Layer 3 of a small transformer language model trained on English Wikipedia (14 layers, counted from 0, width 128). Numbers have three digits each and are written without spaces.
A neuron adds its activation times its output weights to the MLP's output. To switch it off is to set its activation to zero at one token and run the rest of the model.
A neuron's activation on a vector x is SiLU(gate . x) times (in . x), where the dot is the dot product.

Input weights of the MLP neurons that the questions are about. A number n stands for (n - 500) times 0.0018.
n19 gate: 544578369573451615558570435451512569368295528506527525533452644598531580593459452574540584621624377307422566444446500441459491607525464415273547537327569624543503575615457561432491695635455439428615534456603448447778433492303591646527414658534486362651500475554554545491509445397442618440522564621434534398465376587443548404406680449423511633383630535631592443430569514572466503503226
n32 gate: 318454443574503438427550589615365454393537467420406532367425508391580637415413445588566419602557426503473480515358509599441525393527614703444497485612500412470386498480460527458495650549426427403467502549402629319456540470463439558401493678397366403471527601510468537622518575493503590401431352495558325369589490647454542530545392366594643426596590469513551579491476483574463353510454
n71 gate: 578547328603494719311497463440462422467681512583421401632615251665525542435667343519345409651716516517309642639491377335692669356546415562518494450542431337266422395519629624478551425573289606439531509425379672431415506537598401467476421447621485548620445424546537485513509629462589452440515563626720661563500589515631427571556551469523377614624435485563541447532623497340426444506429
n80 gate: 460570627446435495498544416510484689403460428538552482463461591396297462531381628559485535534352663569694505435614517487495438492515376343448606616316403392562517652427565354564540592519535510464474470565652406482462627523525463572485585503451618505522396457528520442516518567446408498323401463602450328537450487549658421513467357606444559434579531370576594368512480543575646645495397
n91 gate: 398628555411522547485512545500522436411609547451385586500408402530526469470494498502593650493477398567426521481414480436594646560433434390494544455531402492504582494489425594361418668544513446492496511354584429450601479523485546502385563507491613613508570513521598475444466479498347500544470472550461521577443590502451553562545441418423471410396355557379513480504566614624628446363502
n129 gate: 471605604598594339566482524533525318437619609603552497411391539476500660448482560345454476483533483450460633620588544524531539743588677377771650536402478601621399497404482559535422505492503548521464495500591611487529414554608474571487388486500468497518479391505508652536563526648542476463656636416752405514553592628474403440358375388623456322421660526400423508497503535605641527495547
n145 gate: 603410701389432652649510366525533724383545546397161482517176489521496242532490496518578427464447594462510403542213574771547652447626598432473463543528366451453573513471524361546493617504359535483533353545537401677531380429475168583466375615525559573521577256532465622255704407381500338528701602641417646602511387397408486429386566468681209525298631551434449293567372357457528500504561
n176 gate: 481344391471691364493405438541449451590561525465710510661450408393644624374405635543548498490442540522638500601459581458418582555475746631500482672541577527485453464510398465513604656531490372519518614402452562510468478613537388436519544500647451456561515569578560460508401624658569415500552551502500450420587362553452388482634419454630443433619558526474538548445505389474407513394474
n180 gate: 492646339504409776352482292365508825455363371609242465383477397742496574547564333480470722674399500441619196615484482481663393798477627637530488500413611508280406361500412538578464492492685557618619558386489542781611446655500451144668687682469629333572584531764632485504559383366612621462431671519583660504536593646496469566645302512309567504412628526216338716467655511405539496597500
n185 gate: 556599546495532550469295455478538526505436561466630437536646648678587536518531605614530612513392629417529381464396578448487473613375516529416571715387435570489365605463575671619489405514591554560640565446629531513425534582395420379528378487569686425559495523516561734629558456553422398492456549479427571459678550454497429442604402569562447413636426563636500487625403492575637575569414
n195 gate: 462534309566531443686408379413702636553423537603454363544430515593463430430523473537538467491728281428658657381549598464472525421518551552562500445541475491371517695534442372324704565588623536408380557497558487556461332524575388382380670423448559518411755613382500628457469618483354585689608686406373354618441552602480563451662548549440494341396418491356438657666503497377421592524582
n198 gate: 357541614524410465525521580402466543489518349555382577568637485456371500632809313637559460433434442611591522326481462598455317555631402393682412607639541529500421618433483681309629514610438536510369238522205298349446478203441471593465334507251572331661427583419540511459537564416560247764668372386590423723470397422191340636507464526507496481504606359413807482403418395478426399669733
n227 gate: 582397422671541654565302416580494514455446270604578369475448464684552445549441431491569494352488451503569418568485393365286550552752655643584533523368444534409316659497522605370521562593595480574417489636447556491412448561558458568654602506529463571568463534509590474618725585492521393576555625393358282503408546556399302457395574526511591458503575486625583625525599583706515538564533
n265 gate: 376610628435619469382491331527296487338557352536468611548500473368585314500503435297295368617428580581674586712543373357550786971693397487617588503582527593490400331474546596500497506432532369460620335624491458420532549428643449608478554460507382592551448506493575539550533481622570443570549594440653395473523477664531510562336526582633506446375578362466460562392310532633369331493390
n19 in: 447581609382620440519697408520490522450459538599462494559410386437657480283666379465397572565545436410544584616426527446255578614469541442253596484419562478581666662309415459487539828642576391428643345516656479450553570455557602488709494341445537413562642676404344447617420382576667398475503320568474481474422373466611532455539591645352536542437436570559591402379457613691363377321619
n32 in: 614594363483469453549362493410503551568561424585435452536440538495409447402573550528398488439615580467448341433485652448503436530441485321493388480510672468556635486426569475392510536443609377593446450412639341679512421487488573449406606388503475476505443429530472488327341471423353634510433515595457430551441490403483433553510675533483567420344443654515543522379632552439550703555546
n71 in: 473494372589637606438633508452365438551384600494400370415492385604506497635625484506592522483478477443348473551405458369573553484391623525452577309422613449402492503500495614428446508480636603565520514670640470346562615497368409752402557349633470581492636495439404497604500532624336535508598492578458624370483343407505492351425608350685511452483437455347548526581463636637530556494363
n80 in: 404532733646627497462468407364535535460500662529305578424508500418323432482621433411544531617432610576418655602353396541428384562556497568550462437500540363440570542371552520518355402444449505350622410655495531436454606521601558573417385431518409556399485556414505382516469439505495480518675476505590451639365552565302533469409449490561505471401487338532421515669520405500388479578468
n91 in: 337660525444589457475452465404533439388496559402437600519465435435577468526527548502575506511463431622423702425429514457607558465425489478418582500566504447670591535482477438339516587556405583508453573460625420466466515530511477426420489489403547587487567543456559427454397547519359409538513578532325522607400476481525539544520438491453454489495383485390482575589481627635563557365477
n129 in: 435593547618633348538546385481429453662370649458676409373567401584338564445456561357341599534482571530422361312607641518587586551497533424479541256462441598482554531537440595561619415362629616448497416473413549631524527582603388459468667401592651488659419575482400339623582503587329638521596509409522457606580464556380389397473426586434191537261424378291543648520450575580524525600410
n145 in: 511603500637350564704640414533504591300366435226365392514268493721417432724416421576551294441435485418599281305547500403710540536486464424556601478724430595610460286591551599320455440392286744732581543387538403648692364511328426447580319698496599574542475429388529461471653304317496409577557526560305460378448489357507532323417514526503442640541349714315496524408339521716514405569400
n176 in: 326311437486475326521578397584693547376455372600546561586473708362460529400397630460494461416357297290572405527608558627260302491524678515635430307405444678482463460608460372464657612453383467569460729408343487411566434530443376444523509587525432488680476676536570662389414583567559521562455441541472375500478345485667386512567596509586572347365682418462543465488447572590412478558520
n180 in: 500370817478459560342551473407469434618658686463558470451402548356544425615402500544385387448729421460454312696503737607769651497410687609340724490421528437500331490305411414682542520608734447423376620381448478751649533315436727526601467486524411388421500517490581450336531585510369546592403676411442672566545443552575463547497457486382365400458517623535637381382546304390476357453484
n185 in: 492627608453361500477467237401509585477483573526609535429681607497453567640610442430442480613369586557503491552320431439494536523417561380602491606463583659674294571580586669468440362319465683561660468338631516483380454555532491594539520482350617605557506729497689623663453514433503503443358476540571754584548471562517569459617351512500425563446430573287482584555605391527555479430534
n195 in: 435543465545338404623327506362480552522464497506539604359433371533615618492384450244588423594648429446544568412497511497474460453412453508484634410399403407347547553526582274366488663651372681476394566421430479470472358631584462399460489489263623538508608379525693613517517478457405438579511509451386360434577525424419622427692533404458500394514444470578474583534554428514284511607438
n198 in: 377533420466500490569426320457586588604456591646458451645461444237438271438362548448364462688532339658640579557556494571205708577423625415469652435481318665569470488671552513461604393483606630475708433557438430598318465519632598538569360414565259538503532411652474516503529651407324453475522308623685477676407435644494407358601468461479565606631713413437361599301440442474513477464416
n227 in: 758472597557611598618443305574512450521574400579468282650345367605543449567409382433506485395588455428690414476472540461370537632664626464523425448244404612460421580586380654273484541603515467471488566462486637462455341735416450544494651322619459556450461601385467583580625568575432462568389655359297340472466621413494452403391628518529497364531458494609478653583526440601436463530625
n265 in: 458475690269415383461311324557525479418640394379447481624594414574631300590356429300364374411428500581583555668528453367465690714617466481611445660548570570500309468519426570509513409490438543379567460734548249567448448503624458500437357373500485558530552359385512414582419467595577609515574541497440428404611360485515482472353662613541539548304429416734652616456470518734534572481428

Output weights of the MLP neurons that the questions are about. A number n stands for (n - 500) times 0.00054.
n19: 504298417431470523340456482177637374525468446666439527545469633448511542596526644351628388500493548652308426679582468703762467426588549449398504429457348412281270312570593773455658316453453550386319679257599477522500404527402229556444721532654563560457463489563486435411528533620423644476277507416482268447367455621398479451457512649591520588480547445643587580758452334455571609689520
n32: 449346574504493381412407529699676590440413404428450370466366504476460434435432426613598529412425568214664490349400765464394542510332704716598426563634647485411466471559625607704743538527394374352478451561546843313459532443430572628386385519628462479481452514437542616595622612221594468510562340337460420479689531631523569567581595356605640396672664486684307634504445416754622496336330
n71: 537536437315353411416507478605661336427730478700688274475521596422628375479628385471513482602808264497244457428239586241648197708547509422358493624598553581368431466504386684482562585548442627530492654651510500452418420453635593557375744437452664384472336590340507620459399369444601559421489470525564596340253468432415685592544732433403538448535412197427543347538526556481352516613369
n80: 679631433386445288589299503682534383558522634474577549422450415449604402500503545759517399440523509423623459426531494491447676475544478670449435530589587585456365447557480493497668513347555591491493643525503529493522305635518516519778402646607475545634595424621503506551573523744529415630418527275326555445858604447647317676345646550540356518389363368546352401415517451483372461584637
n91: 513327535407423459441466567597475570449429425658612458557473433615537633465476538466477482439492488443600460690621634538490469444654443558633433348436569491418485590472524583548495390515461507474524545458426445526370459574459395492525505426559510497360532461473393661429563642470328438297525356442566476472649545429600435275459544572557432536549500634570590579395537369419442506777577
n129: 703500462563650477361651507632367500277425539458662376483217649465385589507411604447403433392675339373428582279423551730550510391459497317349413438365423521649737586820366380612507419641536396519394572660684399609581479493500541490575445516402469507712555528428531503448579685453370640517320686507453301576439432425529585700351493561532615638404542546779348411456436533603503386671356
n145: 474632426769452359480423865508504399358416175800333454554258236476389500475614560515461297602552769460566555191550635388761484492359604573218547245413454551584528367487679540483456492427411404551491631504651468300504406551378358676358513422276496411505630460513290699440889526598504496676466488374593645325190567394385446451671916496728382573402483720536730509779526459718339416653644
n176: 720470400483468318471455634343516374534564452390484404391520343496395440552578628421598541342374500483202500372357614497592466448680559379506640490415680558655603335557482343370596573242356475326421563549569161517295251471535556420467593522578440503385450545330320441604667437522570400417530374320328385456555633234358493561486357487101494449361555486484487483521535510547524563438470
n180: 487442608661677449644358458395544316479673750419368418602634670711517656520407401515372513635656419486258492732614599516395353448458634130667555476461532525378432712459247693389405451710508355508407484516387579551439434581456431709717492401672320409299456277408630350780413526607455547758709337368842330483529094483345349636492626382487575536488508427292578303460974428593753596492477
n185: 623456218522465417479509373547515562595633570526425514418662262398575401567425558343514427324399527409315488290645295615600613557489500630453472470422527581460637542361303404327512730569636509549533407573515512701396413513640537657319543372547469363610675494503453394468494623540444672617399424404624491384295398458512448523578551549388542557470519387478475477160348497470575479527718
n195: 428503383578378487168460226464305328475666273464580370555613469366489524507390460519655387442560575446496569845515528424408464460619485435520447573630358458558360471493379607510404521563424559667633607635409398407592420421537329558459586268468637476189209767518325568392348374455521592438448666507409348343389582366503438327458466418267407616436504514654452619596590614455410600320567
n198: 843407583515489458525560751559496518391389553386443358678649665676671618446714540413406265360500551321639482496283404626362500610212487463597572454555428414697593411526590402500458438568465630507484695464517505584726400460578409379141692656346412648406500392547332514410648689688433371595434673588349747306574383411604753528485395489596379543461527458598544500791492504504507443551341
n227: 375665564301371622412416301370745496344642403530426464493550435699408198521459344404433537558615443418489595535232668677579862402500679479713567399476718269305433561536442352293587356412458608507570562578579650556450441282609612630543322527467518445532419378315474403455580432288420421518482490453577573585487601416445551314552312442481451451313552663636655602360645475382635520679330
n265: 496607172509504378508260304647611610431644226194508710429471415674585356758536496481678517585552408537487542559423810166471472386386258666404292711544725338282418380508675717555366336496399294575627568496428424461576637532549563572353373500539285863429319456590526554376334203492394443690727560267558248436495546331592433310453704525601606700434382363913454531391465570628564711550404

Each question names a token from some text and the token that comes next. It shows the vector x that enters the MLP there. A number n stands for (n - 500) times 0.0089.

Then comes g, the gradient of the next token's log-probability with respect to the MLP's output, scaled to length 1. A neuron's effect is roughly proportional to its activation times (output weights . g). A number n stands for (n - 500) times 0.00068.

" touchdown", then " pass"
x: 459561459547437246400459504473556642668433601714451365363603423586605428511554336475560575398496429487504449387247586566375616494451458599543560400517652351511537498507423583581243567376717556558413553522485339636488577487567300420332512535594632424301420577443379365453406520623564449452475584355591442498361607434586474372527455414420606620628313675446630470511636413462587517396411
g: 572529358611517514631602644430347558481312177364689538576483435735367659416498710325560552677389350673453465583480416525592507355646512469287449294637525468427563343677256570611500554466559496574275530335551509620699616441594130502451421552531755486621572594802476333292289545489704388243546512444447558480666549507581793516571480486227454320612522246641426629669289513453577502356626
Which neuron, switched off, raises the next token's probability most? n180

" ", then " |"
x: 369569381574330409416642406629532577519489325482564470590636590274437465490462438593516474445461510453478423470297690587495499502527559349520488523509420496543578594570555633484368374347473484554290662494524460425329403567571487324377583568640577597374356459566400389541450386553523672542518469461426537371313610459449461474368532408484548577650404585496557644390541455275653320545561
g: 607715497415529374536348565785638472521545313308537535494302607552202517314367591691418433311742403416718466403593670383552206626398486479727515211652565721549421531544557500418670462650713414229533444418568426321380413520261506584655431466528571316195392799412532714543515492490281436406555405393485410414489383500554507608375649532499554485459509562339662321653689459354351603323588
Which neuron, switched off, lowers the next token's probability most? n32

"\n\n", then "Personal"
x: 603512596428397412408454387618648391441522253490585412553497569444380370371475505396387500450530473434365564683279615323460587569515566438451536567497538612356347638543551632529262457360536395459410518490548366368442549528555373536308540548547580555408313534506439412403434552534530573520522558468513486389330527433535450314376571407358638631543501370705454644412559616455609307590446
g: 410515317456580319618509459406493705414597486494458643475455472647466418432610848548627542678590577550716401378359294207412674555638484509663508587635681579553508370473235701612391475402493737777443302498507487466569735341326386518346437445571404508473336237504471518601341608467403588312483651471813346676559685215581751786636586543579609442450708355538525556548361493540569532602705
Which neuron, switched off, lowers the next token's probability most? n265

" |", then " Opponent"
x: 412409451370444357405421519505617501566419472586680439615571465522477436507526365435500693578502375304528585512227641566500453380400501314539459460508467513403484635540564521535390553435534464542333576603605331430517475524478476571277656409603594469460451525604485368409277499471546675556502483566465568456305541547525340484494531146442470434569349487602430521466547491359385502492463
g: 650613529487544380442420498549550572383575577630735473544367641417496485502216555631624361404462606381394455385519649326350408547427577535572546718423479313566633728477551711721220496441703593525591439521477440064493562347531606593320278733555755692496451557583287542450468584418691320505804513212533488522352353399424540428388594591448413557400632583593683673625682790475308389570331
Which neuron, switched off, lowers the next token's probability most? n195

";", then " Hom"
x: 438573403590492368323345499531565569444579399616652427586562473456524448445454452519476580392487447423476489407116622502506458436422477329462495454525434497398558671512617470428451519508685517512403520535550264336584430526440424475353625488622684404316367478514536440431308526506509512454503457511364443440243469501463366362499609404430470506612515506619540595545577571319504391503506
g: 476548544396482310416585242551633682603533607684305348509149483669372579269619515705357293454454533323628529748410252348484552509444428472512690626573368460432446497506505732760353353650548605442381417432452871479755542496461600295509537643378437483566470557688397602605541601537437618523545452480349489611634440546510261669390457623503551159696533501357651447644474382280373454786536
Which neuron, switched off, raises the next token's probability most? n195

" performed", then " relatively"
x: 415509501631484396438534478489594475505608448505538455589573662555383433392482510552464593324711295363460494469406418490426471555434483426610650572709690364463407575536607501430280604340615526673322504519702310558593439337520378410371635489533434552358399294506321474461548382509551470552558377549632630395254562482484449400464417466492606572605429352526643548580592488422605512443555
g: 734588446342343505561682434404433447311575648330520569493431626425524603637560728583695386661486326321477123246466249433667505369419583579446499797320638537345678505410429622362677415649371132415342532641520501372350625442504667488523695468544490478595491390459395317304454647444279583355349480448761450497536453379401283357509447522620469549463610668509534456453699452687617804527499
Which neuron, switched off, lowers the next token's probability most? n195

"omore", then " quarterback"
x: 484503559654488260465489473461603632486397549706664511453601429605807450545566435462512576248486482550499545446336624587322633598281420511616455553556628265377594461580553739500372540424565581448602498449476371512447460543346320434184615391575622458400508530581508402523433628532481406485438516418632345390413591458507505425451391540445500626588432583552491438492534393369652414575486
g: 594634671364354385714697461457355452406376428474538354482429567606426640664443338680645481728665448535241323408455715620353487451579496486396327613829499534520511528630351594551455620419702611493452483438646420438519591326787458240362442495586521482733277552700435342419313566574611416316436503640624657629502571440625681340695407350422334397508641518789480532812709435475610612257584
Which neuron, switched off, raises the next token's probability most? n185

" |", then " "
x: 363471426573464473309468513504459579444406449557619504609596531478498437528459347429461647572508282353417619501148441443547480323371517323513610529539483434419514640494569552578290531419570501542399570553504287333439465504480428559345630541639517358366460538597461334497356506510551538476503417560567544326240607500513446466440470286430554510602462575581500520505563562351345389492451
g: 488376310394584333359412364479662426398464398407270621410456428452381629708518454406520392500492187330487346339374479444632594347284626649563502546746486571533377571502451276564649656327632409484339519803675499430386445340593465761566431480419713354254626485566515688449549485567643686503335560496492325606459707543440246318918362332743475464546375384382395348614626593612421502602439
Which neuron, switched off, lowers the next token's probability most? n71

"0", then " |\n"
x: 390486641606327365434583509586471554413320497436493499703629447477564356429417497641565503465412446496336480512209683496456563454352532488619539442516540563432572642462598388563256433459707456520388632365572438573515630567527565405298540358481407491280536645650427368506308495585455332459463582449553518444262535462441463564404574377419520447580461716492723501412607402397610546507472
g: 591181621567573585421625433497368281392559670521791367426601610461488563738401323655608616160696466306704532438585640486494436561498595604638432282463610403241475552429560316705601569536556467661322769497635531293569475309503235503432520685835523445396469414377482245230514522586494476563272635547548785534590547634444723637654539423428643515550463382451528560512617400414534439635465
Which neuron, switched off, lowers the next token's probability most? n91

"low", then "itz"
x: 282587824663413326562531511465626530454512467638553357503540509560443496534380435404470563394461281554515578359238527423516538476434328539546587570526543413502630553657474627654212471531460417443541629555517501417413460575592261405344541506557499409314561598459484268339360697483617350469357422457484593352434560544513457427414480606545626492608508513536596492361565601401494512447286
g: 569541601485525546629689437459358345352660422353533468523336466204340503540453625535381520529403527501623720600494498208624385183463282443544359482425400325489592591658404126554423533368549800506601521591547589428611543219730356410503837473462532322563295515215512493455540495490463274321483683587179585572337561371569509595468359730233462581550446412460581479495674523571518712445579
Which neuron, switched off, raises the next token's probability most? n80

" Ford", then " rather"
x: 219493534701477306528591480505658610484492461588632464494549422559716502470368455514507537249570378553540498357253605640397632402518527538522619560540635386478565575570641609537237460374396442518429578666379464411520560585517442451334601553591545403337462557458527226453434589547688309472352490468623506282521545527360543394456506500432568621649513467486518546525587478451485545417354
g: 487675301492553669244621517398359229483638776466443313423375683870412528552525218650440278388400658404406513401378529535556142709605605612385700484306297394498605727535362537376369509598611628533458598578713463315454475568496661541412642548537518270400544494746611647507525507519180434414672443394284509415429411641277443439500548610400480574377371315496423576399488458491520531635385
Which neuron, switched off, lowers the next token's probability most? n32

" Rec", then "on"
x: 624578441695421303552525380455541427683549425436578552600420470404362618492435393552563325481609453354580510543297550533518604531564397554708587570574757336210450438576485545592471487444466439464262488548591473489551275285486347453508650446680452533529491553367585524487375381430567625490555509528409388428300620424419535406553631497479627433603599523390496449412504619373610534435565
g: 527863429526640370507451521497698540506454583557535666351595557686428533550650512426415531585599658547420405491341452458804598630456681511510399362435630435530846239497716653517501584602494506387465847561562450321439522569754499441488440384446490490464203268413764496369524576633410645513589617452255464661309512717730781694389361557631480500516567512386556357363257620379529327270532
Which neuron, switched off, raises the next token's probability most? n195

"M", then "ah"
x: 435435623553431393640593482480377483415542353565679701514521270383538450427482459526410411545368411536428592262345493553570607418462482518441623487658428524417453673568429364527346393330538598415442646495595521408568611375463439372436588355558579458397432379464675546397478508437561432506427448382636657301555581631527518489393597434606512580696609639479664598567527434293609443408264
g: 460545431337502365377483695355583520322258550638462444508293520401756347396491341440166514311458472610594628576454416649402637211610291455784392484450305513405504327551371370220390688584416529559677337352537353295528343439596372485565701655504428421306507224489425650280622461449481575615554464571310567292387611693548358607662661615382534429390276293481479560486717631448440466607579
Which neuron, switched off, lowers the next token's probability most? n32

" switched", then " parties"
x: 445560479595484452453392507526436403471549528602573589571584560508430417435571336600474515415605257519374458413381474650378479477381545465582612494689608263428634489550562530599341378468567533657389562463594293502521485363569376479336690540540636489294449507554450487401487484535610343434509618490612464418281688467480397515376483589460735699574294463583557516565538491412602684407504
g: 510535517370528693913600541522538449493567343470577445535409715589386339196670438496575454444501765556501569688302621641534491444355448334438456539388361436551302179456337409383351602502667601353578463591415480511470573380561525439409579549682529498577442851558259559586792419497515274605440564467535538372554776364374823501386458654421302490418295480438500444910348565576513405407501
Which neuron, switched off, raises the next token's probability most? n198

"n", then "ut"
x: 333425732790417352499509452556441421427480483585553517640512351298488372601576463568478511399503350440484513217247661522271544479497454472605533479429556409470642606720412576655253449608459468438478649506560475485560435654554368421545502503566648470353495506427487487492478456329589370525440753569476452396364662570535421530374390494338511538646694593426610465413452493503386474433471
g: 460411321681703403474548420469494671306457485658146206724536593626477426535394378417452446493577467513669334591620691389310674584349593354579451623464580404334888439378575396418372571539555254477525601390490539404536347387508303505369535544222428613600401373444464613523330610300479546559628478382807484585647660397681597562411592360647387539699122431313462462585632596347413518617612
Which neuron, switched off, lowers the next token's probability most? n227

" opening", then " drive"
x: 528644381489486390434440344675645586584523387701495507510665469568362514541482480458437728396533312441459480410418612694563499464542385487521543577545622466580496511459551591626318661397580575510581402439542356413513468378513282324404594623688481535374365457548516473326444523544600514520483672583643550382325681461407607402479442460421557662661360508412549466419690536467531588414521
g: 484557373288623636464599692615376481475399331537565449519247273619488931321528450426564402551419476445599477367680580673423578325689406398440528420449496507545691628653432330537509413327464361608527694380613503623559709531573609437495471531532558471330526596443434385691338342456676529330521537219457605498384579317973513593358296507268825550548583527601351354333286481460567539488723
Which neuron, switched off, lowers the next token's probability most? n180

"CC", then "N"
x: 445497581586497440508536453584586513481374508564698705613470341593675467518485422542505397421434480329443558385168545525524572586480524553598655458701431596529561637539543575672412563365537517465484578539609287416432571521595348300522646393555422511497341533500585522343365396392405476455423350443632446409649620503502556450465490434502597639568566627516580495532568435295623397364361
g: 680633393477627289731466159622338659718406631396616324548451464257335396516568431488329479464369646339261585556487480368683467179539465696533526490614160404413380523520567343602500487596520157625499293397792490506523458335606587436542642579522395593451591509432832562445435397470514541611615362534396534454585554466561461591312620353290435411474709276634547501587230541371478416664583
Which neuron, switched off, lowers the next token's probability most? n185

" of", then " Economics"
x: 372428534601417334569633421643565610722576483595678540658489469450557406366546671392528505469400490455458468652262384712544623462459454290484439442436493487445564619506503396582378557368490611378469564495510351610491399407567454524431597583517452489449482416586478364472388598467612425613534491481702583591379554425510426409292489522402579628621503587522643470621429591406610503514446
g: 564427609548218509369618237611351523506666556778632631521364541428514632829634509708712398420370398365378532399533394622457444438658350631327336549361360568316522590591339580591562371392419428440459114257471483459486452334374718412694441377606551424563345429659637544594657610371609623480342726654428546392554714521223315520483472423820361396509530414476312447360576593483567461401360
Which neuron, switched off, lowers the next token's probability most? n145

".", then "1"
x: 446599560529412344334564428639491373460465347593629504557503423453481442435435536325534669451398418538449451563200717436465487558426385323521641333512400548492554676554599367549154436449518486448428692433560385574481393559431423397436537641491559462371472432507569588419337484535414526407540340389440535345497582365482524468451512379505579551644385661567634517529582536456489406568599
g: 547690421323570627458745784422504639499680487506602319526386463642529529508613334415486547536502626374548458548347531381781231548571503581446619191445363562604446624388731280384712343492411228496570553339391433349595355537669551362350615583537483666468159396523418513476679572464584570495470382575335504503483715322497631462631487699492404498693361493219643176606353635577420218634481
Which neuron, switched off, lowers the next token's probability most? n91

" ", then "196"
x: 400615370623443459432577350589508593459453388542574419479713605424421463438445363496511468476480436490521416457280575543455470509550565357530604549464495551448582685626625499503350422362366506558372670485547403508345387576623497251440693538616615578503410439567489373516473337609539652505517513459533582407300656508453477471300561426420523601534381637432498735517560564361654364579528
g: 671368623511753556362329416502473562613482408438666341455617505347352297509355518621462723527426491278266383615437511535646387749465400461550638538368423417426306416434404253554660520558236536511300821571734565395390467528463639568443497385535421688651649478494400561437499445563667416490492702598373542648488500512566629626436503587447835452868740415581144481291429602405324396481276
Which neuron, switched off, lowers the next token's probability most? n180

" Years", then " of"
x: 652457512587390363581448445547397428629489390427516789608509479368418436440395370426521553361547480415461439558384506520689661633523406452408596513530581663448379446420673434662348424362574398506421509553430428506503346425534516558322657553562666618402375562460432394532475446424482676459524616439746419517357786477471380525666593458479437502710351599439578440537639379585501421443522
g: 567580521491387528430473590405609316319299262462327490566607515627407518472597487617576267646431568569439490333589785536530591439552783642398551517469527327708588532505500241567673418371633580548343577667247512523560484486314647311731488604341593515677595678414523241531573426395606741719335535512299479336693707534394458621312668445513502407519393470390713446507460140476321401499859
Which neuron, switched off, lowers the next token's probability most? n91

" |", then " Independence"
x: 529444436559398316385434515462546491490409391512607477670585579470439432517407420449473653505495441362503547510220747451585378392377548349539565451508421646411410502619511507624355530366602484605248511527570308444485449487429439610381588527631607400368391548633473493462378494550572674547453306493426525362331625509557434406418517188474495415600372549569450524499495479311377480451489
g: 370413651359405467545392381403569499729452575413531673272432542495360443360457327554637643631492327414449436411552311423385719531582508325426262637572629185506648563683423154401281576537466686530422691662682445388457375486514381380418419670243357564663358584428521433433544599502254624430382533452626610379706447287503527292629496325362438702432660371346246724490346345626391474309419
Which neuron, switched off, lowers the next token's probability most? n19

" ", then "12"
x: 337558431528386413462610420626547566538492374545620410577630619279425439492478492537500535461504539486515472511218681572490459452529567333541528571493433556545575602512588660533358410382486451583290569497551424503310411549528542303416615493634561620403354443490460330535440346576501718518511504472443553377280687480482478479401534419456531558590372623502550597438580501313661328530542
g: 566554429351348559466487350346291670611507789556586677598458497603616490713619583687552618724391493377250774534564356533647576555452639505504446528355377528494515542629518605787200677432435473445587423268350500616468279524742440375584212573404282470437564451675682161575416406692447719534576658409304559690528477386524504370589377554363670521660506522516332632503516788438490530350637
Which neuron, switched off, lowers the next token's probability most? n32